Layer 6 of a small transformer language model trained on English Wikipedia (15 layers, counted from 0, width 128). Numbers have three digits each and are written without spaces.
A neuron adds its activation times its output weights to the MLP's output. To switch it off is to set its activation to zero at one token and run the rest of the model.

Output weights of the MLP neurons that the questions are about. A number n stands for (n - 500) times 0.0017.
n11: 747518600445548609375504615394535458511360413588554685471421434260487436555409390357174740600482687533381592549438557808445538519501517378576325682190405341271462703470593535360390609518439462507686475547725617553237475518482505547626486559555691738402662386590570450346520512700645306557381642344330562445375493592484605418501369493583583281550450665299376381508462684569462530634366
n29: 616603420422502536450505509459408435430472529648340519555531628352547455641389496688489612581572379592630471511376547503503317471632399514427495696601388312611545430559422409299584648499544465583409683442447346494409543560535583457462401393501531443499555521484463367527387318503752686446406736633588544434433799445590340448407536551467470628475389373606300587510546411660441762656701
n30: 422538324439648492464413550632540452513362425240609489460694548422523278678329547651389612553510472523571620461437646561323533404505449557644531358702568151368455514656595523306422479535537593337587461581575535516591359529387370493473640709618675646576695586549499322525583443559595489677403466592576675412466462322482529413535516273391705387498328489267376734659593431256485304492429
n54: 336624476502496554345364353486435401540391441399541538512328256425426507523357637604615388469583529679709783437542456264400675563663514506449337386534358654433509367391505469372532466597545307583607619548533445366536598343576289409414536455446375476438461661768541546289408443495431678526609583450346299639635570525523330602517522436441530382469377475551460691399621400435445455392531
n70: 648592546567591660199535328616740502407361522514301559682525545462448578351362653512428501410458749708428738545340554561417393490506393520515293457754403506439610494496447722565662515476688490634481416475201331468671501343473432603440646430478570725466524591497356460525453770391582478598485509524451391491367727685461426513532313626523427729703355289510516663474490253475378613495586
n74: 437366451609639589509476496582541409558459546555691493540356526656663470654292386472449662619660457605348734400545640615420556384560460535629631546585373526472579630362395252533615590547526610254391508603520550614316455307553416250594450695598485530496426361499403559546605444516564498556455558632698485619232702428372485478305414547509406443245533701523389630543592361250480492687456
n174: 537545276330430366237545490652423471495677403542516566455677636570552548671482599489479439588412556433486443429463277500534499393446290352403563553608603524438469533463345560483576472509457616464327466568550565543540463441437670644529478411445606375433453614358460676662343683502572549506533566620486437375359359603624540320625483675622590567615456414185601482586574622411610496505683
n247: 583461466363605502601197609486434483259556337642387629654610426558526426383523484623431358521504398524556537646449479328729358482511210424567327407583449620590389575677515557578597472521421572590468573442501583636472485422250753607626532155588514407376423345687408509375734648527460363393403385304391251458376496416620422395463699667523589506462307606565482375494390537439536329598684
n283: 644529619601383447586671723325487348353531370449372533524352388660435482290408649533477481490632516335572421463672430421660409691551572519519481538416611664868438606470428693344543470441538363544479565736709475602587430329493438427492621346646360558414554533597442382479276481387287459685498495611551499415415310683540472588578267453239671590479654615422731304490518504502507428438423
n335: 510362575382381514493509779741497526673469542489559315562430432501628401577563496282523445526365660483738672483815433607467549654477641384656429460426486591503324664481402459428499313442428385556459702312504422631665715517517460414649641602608607629304594484363592553473527698365635504445585562432437568493586547719459624637475626450481372393441434439547436380509557578524437615435295
n336: 582521395493493600527601685586481467615394302534594747456393378596512405403582379465385534549540259428563536399536615563440629602653622366494817595542673515494451473481504539424716544508557671371594644631466483757444546452455513356736682465489540493405327513338496405423545548590624645574579495604575485464465406519434617356416598450542351486567497588433492521540520380592442567578490
n347: 426512489501475443544534332479610433378370584536515530609519317542474421502321383373475584597421538672635443441605538570381619588275285457675341511629551378322448433559574418445498534386301399425512530416469644377405603669484611567462517847487368676537492594591382317419393530498565391395452380509225404414433574641454449511519753563539411574579690452516376537691652399497368582589308
n364: 222808230155405553568591582418452437664450347739376615595528336510517654337475545356246433485516426512520214614492224547520485388476622463493565545528750484414353485532500277753385537396474678677528454506612487430761429410508386459545492523602413502549362585441358629360648474622455423509676516421346528593432441370790357722653467569437476583779393613598542468715505578371485536297778
n395: 534748716521521478382383455438615394593705497306639489585544527478407549652362532439575375368700561511362386547619345278462361569510518415471393535501470356663677547539332509559293322645370497586385502647470579458572590511376497524442655434564521487628374597358428465532584398545670524418535461685517412601627534449777580595769359537452487591469395468290545792293568306444448308625498
n434: 459588695502616461341511447527463478486531533375356512634628669315639548433335367626644438293445388486370292473346488520391575374482484559595519567670490557636699461645672579537465435521552503447463525513686638613432713568327440357597664465290576408531451623838418729499476414526642325528524414588583505486521162463569505520535410734378451239373628591439501591194422610426471475565447
n495: 429435538453436351667435613442393700568661519429327349507517715349637621547491638473522487875412399659612525499269295577520634258739355611548611554692623470969627374717462340456512394507567560371464460395769525480526400504563410571279578222401281375562474526621361518411445427333495584543472638422505215283388606521452664589402353609312481299553483480416504654474444391487276590558637

Each question names a token from some text and the token that comes next. It shows the activations a of the neurons there, in the order above. A number n stands for (n - 500) times 0.02.

Then comes g, the gradient of the next token's log-probability with respect to the MLP's output, scaled to length 1. A neuron's effect is roughly proportional to its activation times (output weights . g). A number n stands for (n - 500) times 0.00079.

" post", then " will"
a: 498488502505501483491518503516490500502491501512
g: 510548530693553598512432393465363578456530425558340543623345336584704410503515574472460504678341599649495448408439517314446651460526479368674278630588553369520402523659692310495252204496364487407441661354524363434319560386387433492561646489532490738459567618316644381655670403513616452492484627519480395238472654490348509519443632550746481416390474452563449566434568390364319442604454
Which neuron, switched off, raises the next token's probability most? n74

"ha", then "u"
a: 466502488485496500489485496505494519492492482499
g: 597720365472417499559527553342210439504545371510375555566473359407617740575650226515553575632396498613480341277524605477465216524519509526512425736705369483371590394731675278633557618371577524537565579368570507411571473478455478638515349585510387235359548695536468397493487507421232512530583433451457485526421586475446573583420643536411654695477494432553536518416317412464350377557440
Switching off which neuron hurts the next token most? n11

"u", then " Th"
a: 502494522497525496504473526501500519500494501502
g: 541390537392508437555545517206458519269355318456647628580583551412553536425429432600463444356479452349451564578472687482675521477542510496697428569611474546556751497482322385577651577526597499620524348535404622332630647693425713667361469492409393458511521477646369740423662477385475499637334520539539434525507440546657565372417372468652566693230408212424490306492376563611613289512480
Which neuron, switched off, raises the next token's probability most? n247

" in", then " the"
a: 572501492497504497511490473505496482500474495466
g: 445460458494489460409420544490550524263401654777546482454573455369456621616542512430184482388429546370675556385373292382395551527462765569436278648682386406506456528618437485508562522657515579522462618402761400476564464532394745386658512591701598427536382408571531529402371446615576459373309597411544364483537580646603530413514576399634520359431424360309381443841457542631597568378501
Switching off which neuron hurts the next token most? n11

" Main", then "ten"
a: 504501510500485489499499506508490502493500498509
g: 581225602389451569485486501516484417269362880298598559222405512522359449427536608468424481574567324194400463536586447558527401292529549456616705661599439528511531634701681598345580375633620478482518569682640532406546560322421467642564600471534700427489460360536642528360402343498546530535500450488541468648603479523519488391433511437583445447456550771394527561524705517429596489305344
Switching off which neuron hurts the next token most? n70

" a", then " Congress"
a: 513481499491513507499497521411499506492486517492
g: 587263512395581484528545577405539415625525587521824615357494570503430518530354471545406478429494391472438511317428526308440574358491364129422502567614476309407390396602485411521503792561589496575431346417545518536559520374696579601598233352413696434374399717413572463474406608601549654511253494410342436512584265654556597549522559710437586551331267498554552517463437605504429519490417
Switching off which neuron hurts the next token most? n335

"a", then " Pra"
a: 499473495503520500498508399495514510490499493491
g: 452293490575636615555611360384596467375540558728683284417580519420455483414505565564532633482539348307472720625339583366798610498477596492431362478468567463679594475334397544408600417711466362214585402639414499444532452484260475555648473303368683411487412377592218736600509682531460679517552457627557443704482407371504526476575409525370485531450498499599503421596627612576442535430456
Which neuron, switched off, raises the next token's probability most? n283

"bot", then "ova"
a: 511497503511494489491511488488496397500486517486
g: 376537441458393405554445576510450470544417661575525545463788321491569545573520572457617498511668689686470488274551602312531714578437481488378600445559391222549435364597481456465483597456465361330546580398447601562486210442544523522348682398507328609596339310634609551403480465586379573383367438468256485537367445521367376625734557426521549585622468539528484335563198483738305355507528
Which neuron, switched off, raises the next token's probability most? n347

":", then "05"
a: 521494517508498507499502500523504531496498513530
g: 503594515580201509524699492453614324583241540627490392533401479516451521668615478394400657536581812562589601448450571577584663656536481614534550581461506521497597308394417623418605275597569531491511461523359481528428564598524691529370491663667395409432197421322603520616473554536772521498530427439386461600423333521389660472363401541683432776392546603346532627508440476450339714424445
Switching off which neuron hurts the next token most? n347

",", then " he"
a: 500494499490500500498494498499504528496505500483
g: 590454409556399355618525489405453547702497533571629376973501397557530423555416558448542488689601430622565394402681731357489647341515602196626466366563448354496701532654292605442361502386534432527418413546502395307509424425469398445673409449472452478734615518560334373447614281455414490574304589430518646281489449454401678681512573365450468600517610520485536483590536505527405535449558
Switching off which neuron hurts the next token most? n347

" under", then "go"
a: 500497431500503496494496492500496543485494547492
g: 426572625428689436495463425307676436324283356574357647449481469403684439381603446518361360663555620391547511408326497666591722359380587434486472651466457504609610469504343444622608395592554684632613355524640458578476486445556538703613621544406551465438622430445625675691481305580318270429454557390781613469637564475593422604545303462469592450269524362556521617475306488353399518539430
Which neuron, switched off, raises the next token's probability most? n347

" hold", then "er"
a: 505493479413491516510511500497494508509505504517
g: 585335434569535457649413581536368444564612653476580334276541601346612655494500546494303682306440488487447447498386665519449537529530564440467770663539723497469498535486295412579400415607621615537596546598508545729430587462510487256501556417434271369497372330367564493258753390635561509466557562691397562552457296265475675604690739446611539597672590527499377408570495504497551535421495
Switching off which neuron hurts the next token most? n54

" 100", then " met"
a: 494500491500519497499501510499495500510496494505
g: 558392307433488459561634598381623418582402443625317452658378138694538525635390400685562608489540474521331563473557494476544445495197255572501447353615407762504547628521313543423497614305593317557576435491364563312655594477600571558429447476547317547633488551499476622582458669622508548506542712521465519505457469646347516655800522478295354508455614619596539575547491426600349574475574
Switching off which neuron hurts the next token most? n70

" consecutive", then " Ukrainian"
a: 491498508503503501485462489502502499493509499490
g: 727471450704516550666396260510573617449501495619558455541589543580461383387419756508420614524411597317778507637320753505598363429589639507346635405396374551447443670302496434384282592623525400527453420512538576631585398393383494652661538282461549593595514555613407469637595553405485466284578598645521382614297456568406419640503438448383365638431289504397459428404665349643580542509482
Which neuron, switched off, raises the next token's probability most? n247

" Championships", then "."
a: 506502495504516492496488388513504524503500476489
g: 551655439721611642447425538660444316497563465489559409425371475426315313527358585583528465404461285417417432523460352579239633551565421535341598392471559761598625465559525476753641348636468430346488614500464514443687389495574508544278305593394677660330457414481555604490663427478574476279506487605751557327560619309601680443434504518677479504610580480377468431345488502678316501485432
Switching off which neuron hurts the next token most? n283

"=", then " 2017"
a: 503503491481502495506497499497507500493500494023
g: 485372322588306379562535229451456247569561431301601404494457411660416526557462409593620547516369252399324481435451518407458639473536432444479531562322381410546630313479522522621601579443488390525460446561451557367535610577468416512338502428485718635205360390557602625546666792682540525516621217567363539452404356524480577646321629415547516534460297548545625364413439651324472370447437
Switching off which neuron hurts the next token most? n495

"a", then " Go"
a: 503497549509533497498508292450512507497500495476
g: 521477623307516473523523513155438475266382362548495706512663576556406640348572641594432460397547502436270395523497705640673486569597580586480493623599399560534452312464499412383517709544474627594425514674628509368435483632384647525315557460508293347686307545627268621597617563550431600560447423411332306563495382504571413438417444540503592612456399350650586501756428660484632489353536
Switching off which neuron hurts the next token most? n335

":", then " Che"
a: 491465495490525502494504512486497504734496502478
g: 385364402483529437636387249443519557389260517593608526701556773483438453590604400686459527525459531553304585455698456627595531581751477559513639619464379535488352504535330400528710463539473579393503367679441645398358590426360548355480547404307657463458640592634410373437498684599587467463351482325470437426475247589393437452519362575351467392338499483519704351443571572341398634262570
Which neuron, switched off, raises the next token's probability most? n364

"'", then " event"
a: 493487481493510454500508500494507514520495485479
g: 546405567502517497589371542483564402197360617358334528588752565432547399435407487583535603450609543746483604543751373490611423482543528536590516385800555461490526598391532423411238465697625590528466528560740499625504383491422718605331535469477612402592303564579312583378516559506613695527441458600497439320514377665393767394381520456557350489443380563603505548583404309484366582361331
Which neuron, switched off, raises the next token's probability most? n495

",", then " Sak"
a: 494505505499506497498499499500505543540494497476
g: 332304476455460488513452460606333547451266382440522562400587597394410315505452579532640470702574368527597644440476411591488403469431547555381755461380483676505480620429506516405399546750510410361582576457501316319649560331575574373179517579744397492458696532507465573548535590637618715499526817608651472568388473361490625320611505507523300414727558472335542536597515395466635440545407
Which neuron, switched off, raises the next token's probability most? n347

" and", then " in"
a: 489466505498500498495493500487516659503505498477
g: 565682506433498571360440391465483412454454376377399396579514383332523526553616590290511570640339822669448377582507616557416592590297529387532281353578565456533318356500554494431613285505643656409461553348498531417563298466431369351494533555460568504452515558457569385575392316519442554570719556471303555375490668646207496380404393376582569688528751463326519497377507235616485416415543
Switching off which neuron hurts the next token most? n347

"n", then " part"
a: 493517463501515483500495528486496517500480474521
g: 508416586335443635562581334435366499539554453529552458723618380692561616437613542318477468615513547307491373399418745492347538481387522575596225321385553520529580468446482648649311499456522383674489626516659364556380464420590193633699535522468523468449604534549727603480336313526334612577686568282363579291514697568595550451705496575613605464498626573506366616462628503551525513397621
Switching off which neuron hurts the next token most? n30

" but", then "ter"
a: 500509497497494507509492501523498564492498503500
g: 537158518414406559431578571454699484414491666516417523303640555491732455464752380341387368404426534447382497676441597650725422488599402510353568516465516501592467578585560475504839375431463558448405717363406575322612471418201395372599559656425450419565516414535421472556480559551523391527633524535624526788563510448592423583588632646573423475453708392324497736456570546365524547412487
Switching off which neuron hurts the next token most? n335

"ya", then "k"
a: 500472512495503495496491530505504520495495502503
g: 520516682493386411619640319556555407530639220311470621387524533493596401479588303407509342596430504443448651494379390633505678674486492648444564565416509628496425604592555394630596591490658618427593357550624443431606570340341548526495371524624662696602645379447809708518638385470350493591489412589732466452719538580620470712448409606480698552420673480579429575334487416435556453693617
Which neuron, switched off, raises the next token's probability most? n347

"ush", then "en"
a: 525484466500497492509498491497488512517509533498
g: 659433382416655564558477483424569594319652483533381567662439599588360631560532523472592389572613366312472403490496608658575476554405410646418429549555291418606363440540323554594720307567631271425536375557398684436448770447444425567491438504535578514504333169479483399377434562582427641608464678507545475411522494497323344318542438304676469642422620461277687550401347562743503407533426
Switching off which neuron hurts the next token most? n30

"hy", then "a"
a: 485490519499471484488499414510506505494502503486
g: 518330485553422445454527767652732596425534672568443369230408361543583689381552560612404634627611410214411422437535510432645459558489535626396465564355609554549382397472472518588515476740526663383480428440543552611328559441452523425687536443525527417470429294357600561680582436689565498437623669596570390735508380134435319525569479359444567604542566623549516442611383710563399535466555
Switching off which neuron hurts the next token most? n70

" the", then " Junior"
a: 502485503500497482497501503503526518497500489478
g: 621539253733504553683586499618389617538536610470598500553435570680531572396457369631744605495464274462615639358452430384464237672555535644457693416481717580410622472618557612519566526857498531406617501493437416555429544475606551621498659439453563777763473490550414620462406581652676418579582386533472565524350400513514596580426569462353413542486433574537499482445580555177523400487687
Switching off which neuron hurts the next token most? n336

" competition", then "s"
a: 497506490487494454493499504518510526500500512480
g: 542538363453538672630561693492411361379583374391557492547534371588402350531546290579361422494412305563425497512454568335531542590522391592427580619328596749647578518667484403396469570568333459563655462422346300501704341540404636378656482352525428362501650448375481452263548480630472525606458357389200394591705331235557439420504554549328375516443504423458487364361461521537553376269363
Switching off which neuron hurts the next token most? n74

" placed", then " tw"
a: 500496491512522495497493500505504481493500483510
g: 723421375331344510679538512412496554543441537549376577451493401624527572656664536547546517476475618430405681562371258416524240433554655494581465677417608414521484614383426387551651522547591377455618608682462490556479579555313563606656685439683477474663690639469598622539607470309363348475388497624376614502347623380468423519648448251581573493379484550697496578407187494647241550435515
Switching off which neuron hurts the next token most? n347

" Rank", then "ed"
a: 505518491492518497483515501513494487478509498495
g: 549412430567470643399386700420499417622582456439530382533461447583539482545482606450356644432368515417440394513304716745443397352468519520394425568475465646512538535582263536470501214703530427620507496414575536465225569322473606346713588422564480521596525563732508534335676555477540398427259621626439463523543422578490603506483620462726587375292591255466370663343632398642371420489276
Switching off which neuron hurts the next token most? n364

" record", then " hold"
a: 501505483504510505499504502504495506529501510490
g: 433305486282547369485477470486252492419413457655581725401414500533472476368453532431546403435373618362394477530414542481533483479363581440461550623434751598542696450426492512511389576547710648725446275590517529681486556482491546533600492668324435159444201567628496480413399624595519521245526449406415586451579601571612372425560687460539571598264611572347633549393508572430373664386302
Switching off which neuron hurts the next token most? n30

"a", then " Sang"
a: 504509501501497501514499396508509499503508499474
g: 478507521601680394528407675449470652323421179555332372305659551398394324572549540565668689570435578678607531666506705347568698446612587471528464410356543619501471387169678544356375632611574547492579395413422523683633512554509407406624351591626557501565378526556630580412504508386531397510564554442489401470531484341555410480364464533565502461336588342579568568809686416587365460658550
Switching off which neuron hurts the next token most? n283

" 2021", then "–"
a: 501500513499508506537505520500504500506488509503
g: 322590421295706271477318602585484517385532556534297468543662452461551517493482479628719469412681575544443421605382248614404457482584609674414422355469631288428535437420559707564594663456399439442570408491522493480615463405523762426812576373318493417624541547478384652515480590458545392400472555340425214463378438445340411361546529608589498427559433707511533717488427434666482703434488
Switching off which neuron hurts the next token most? n174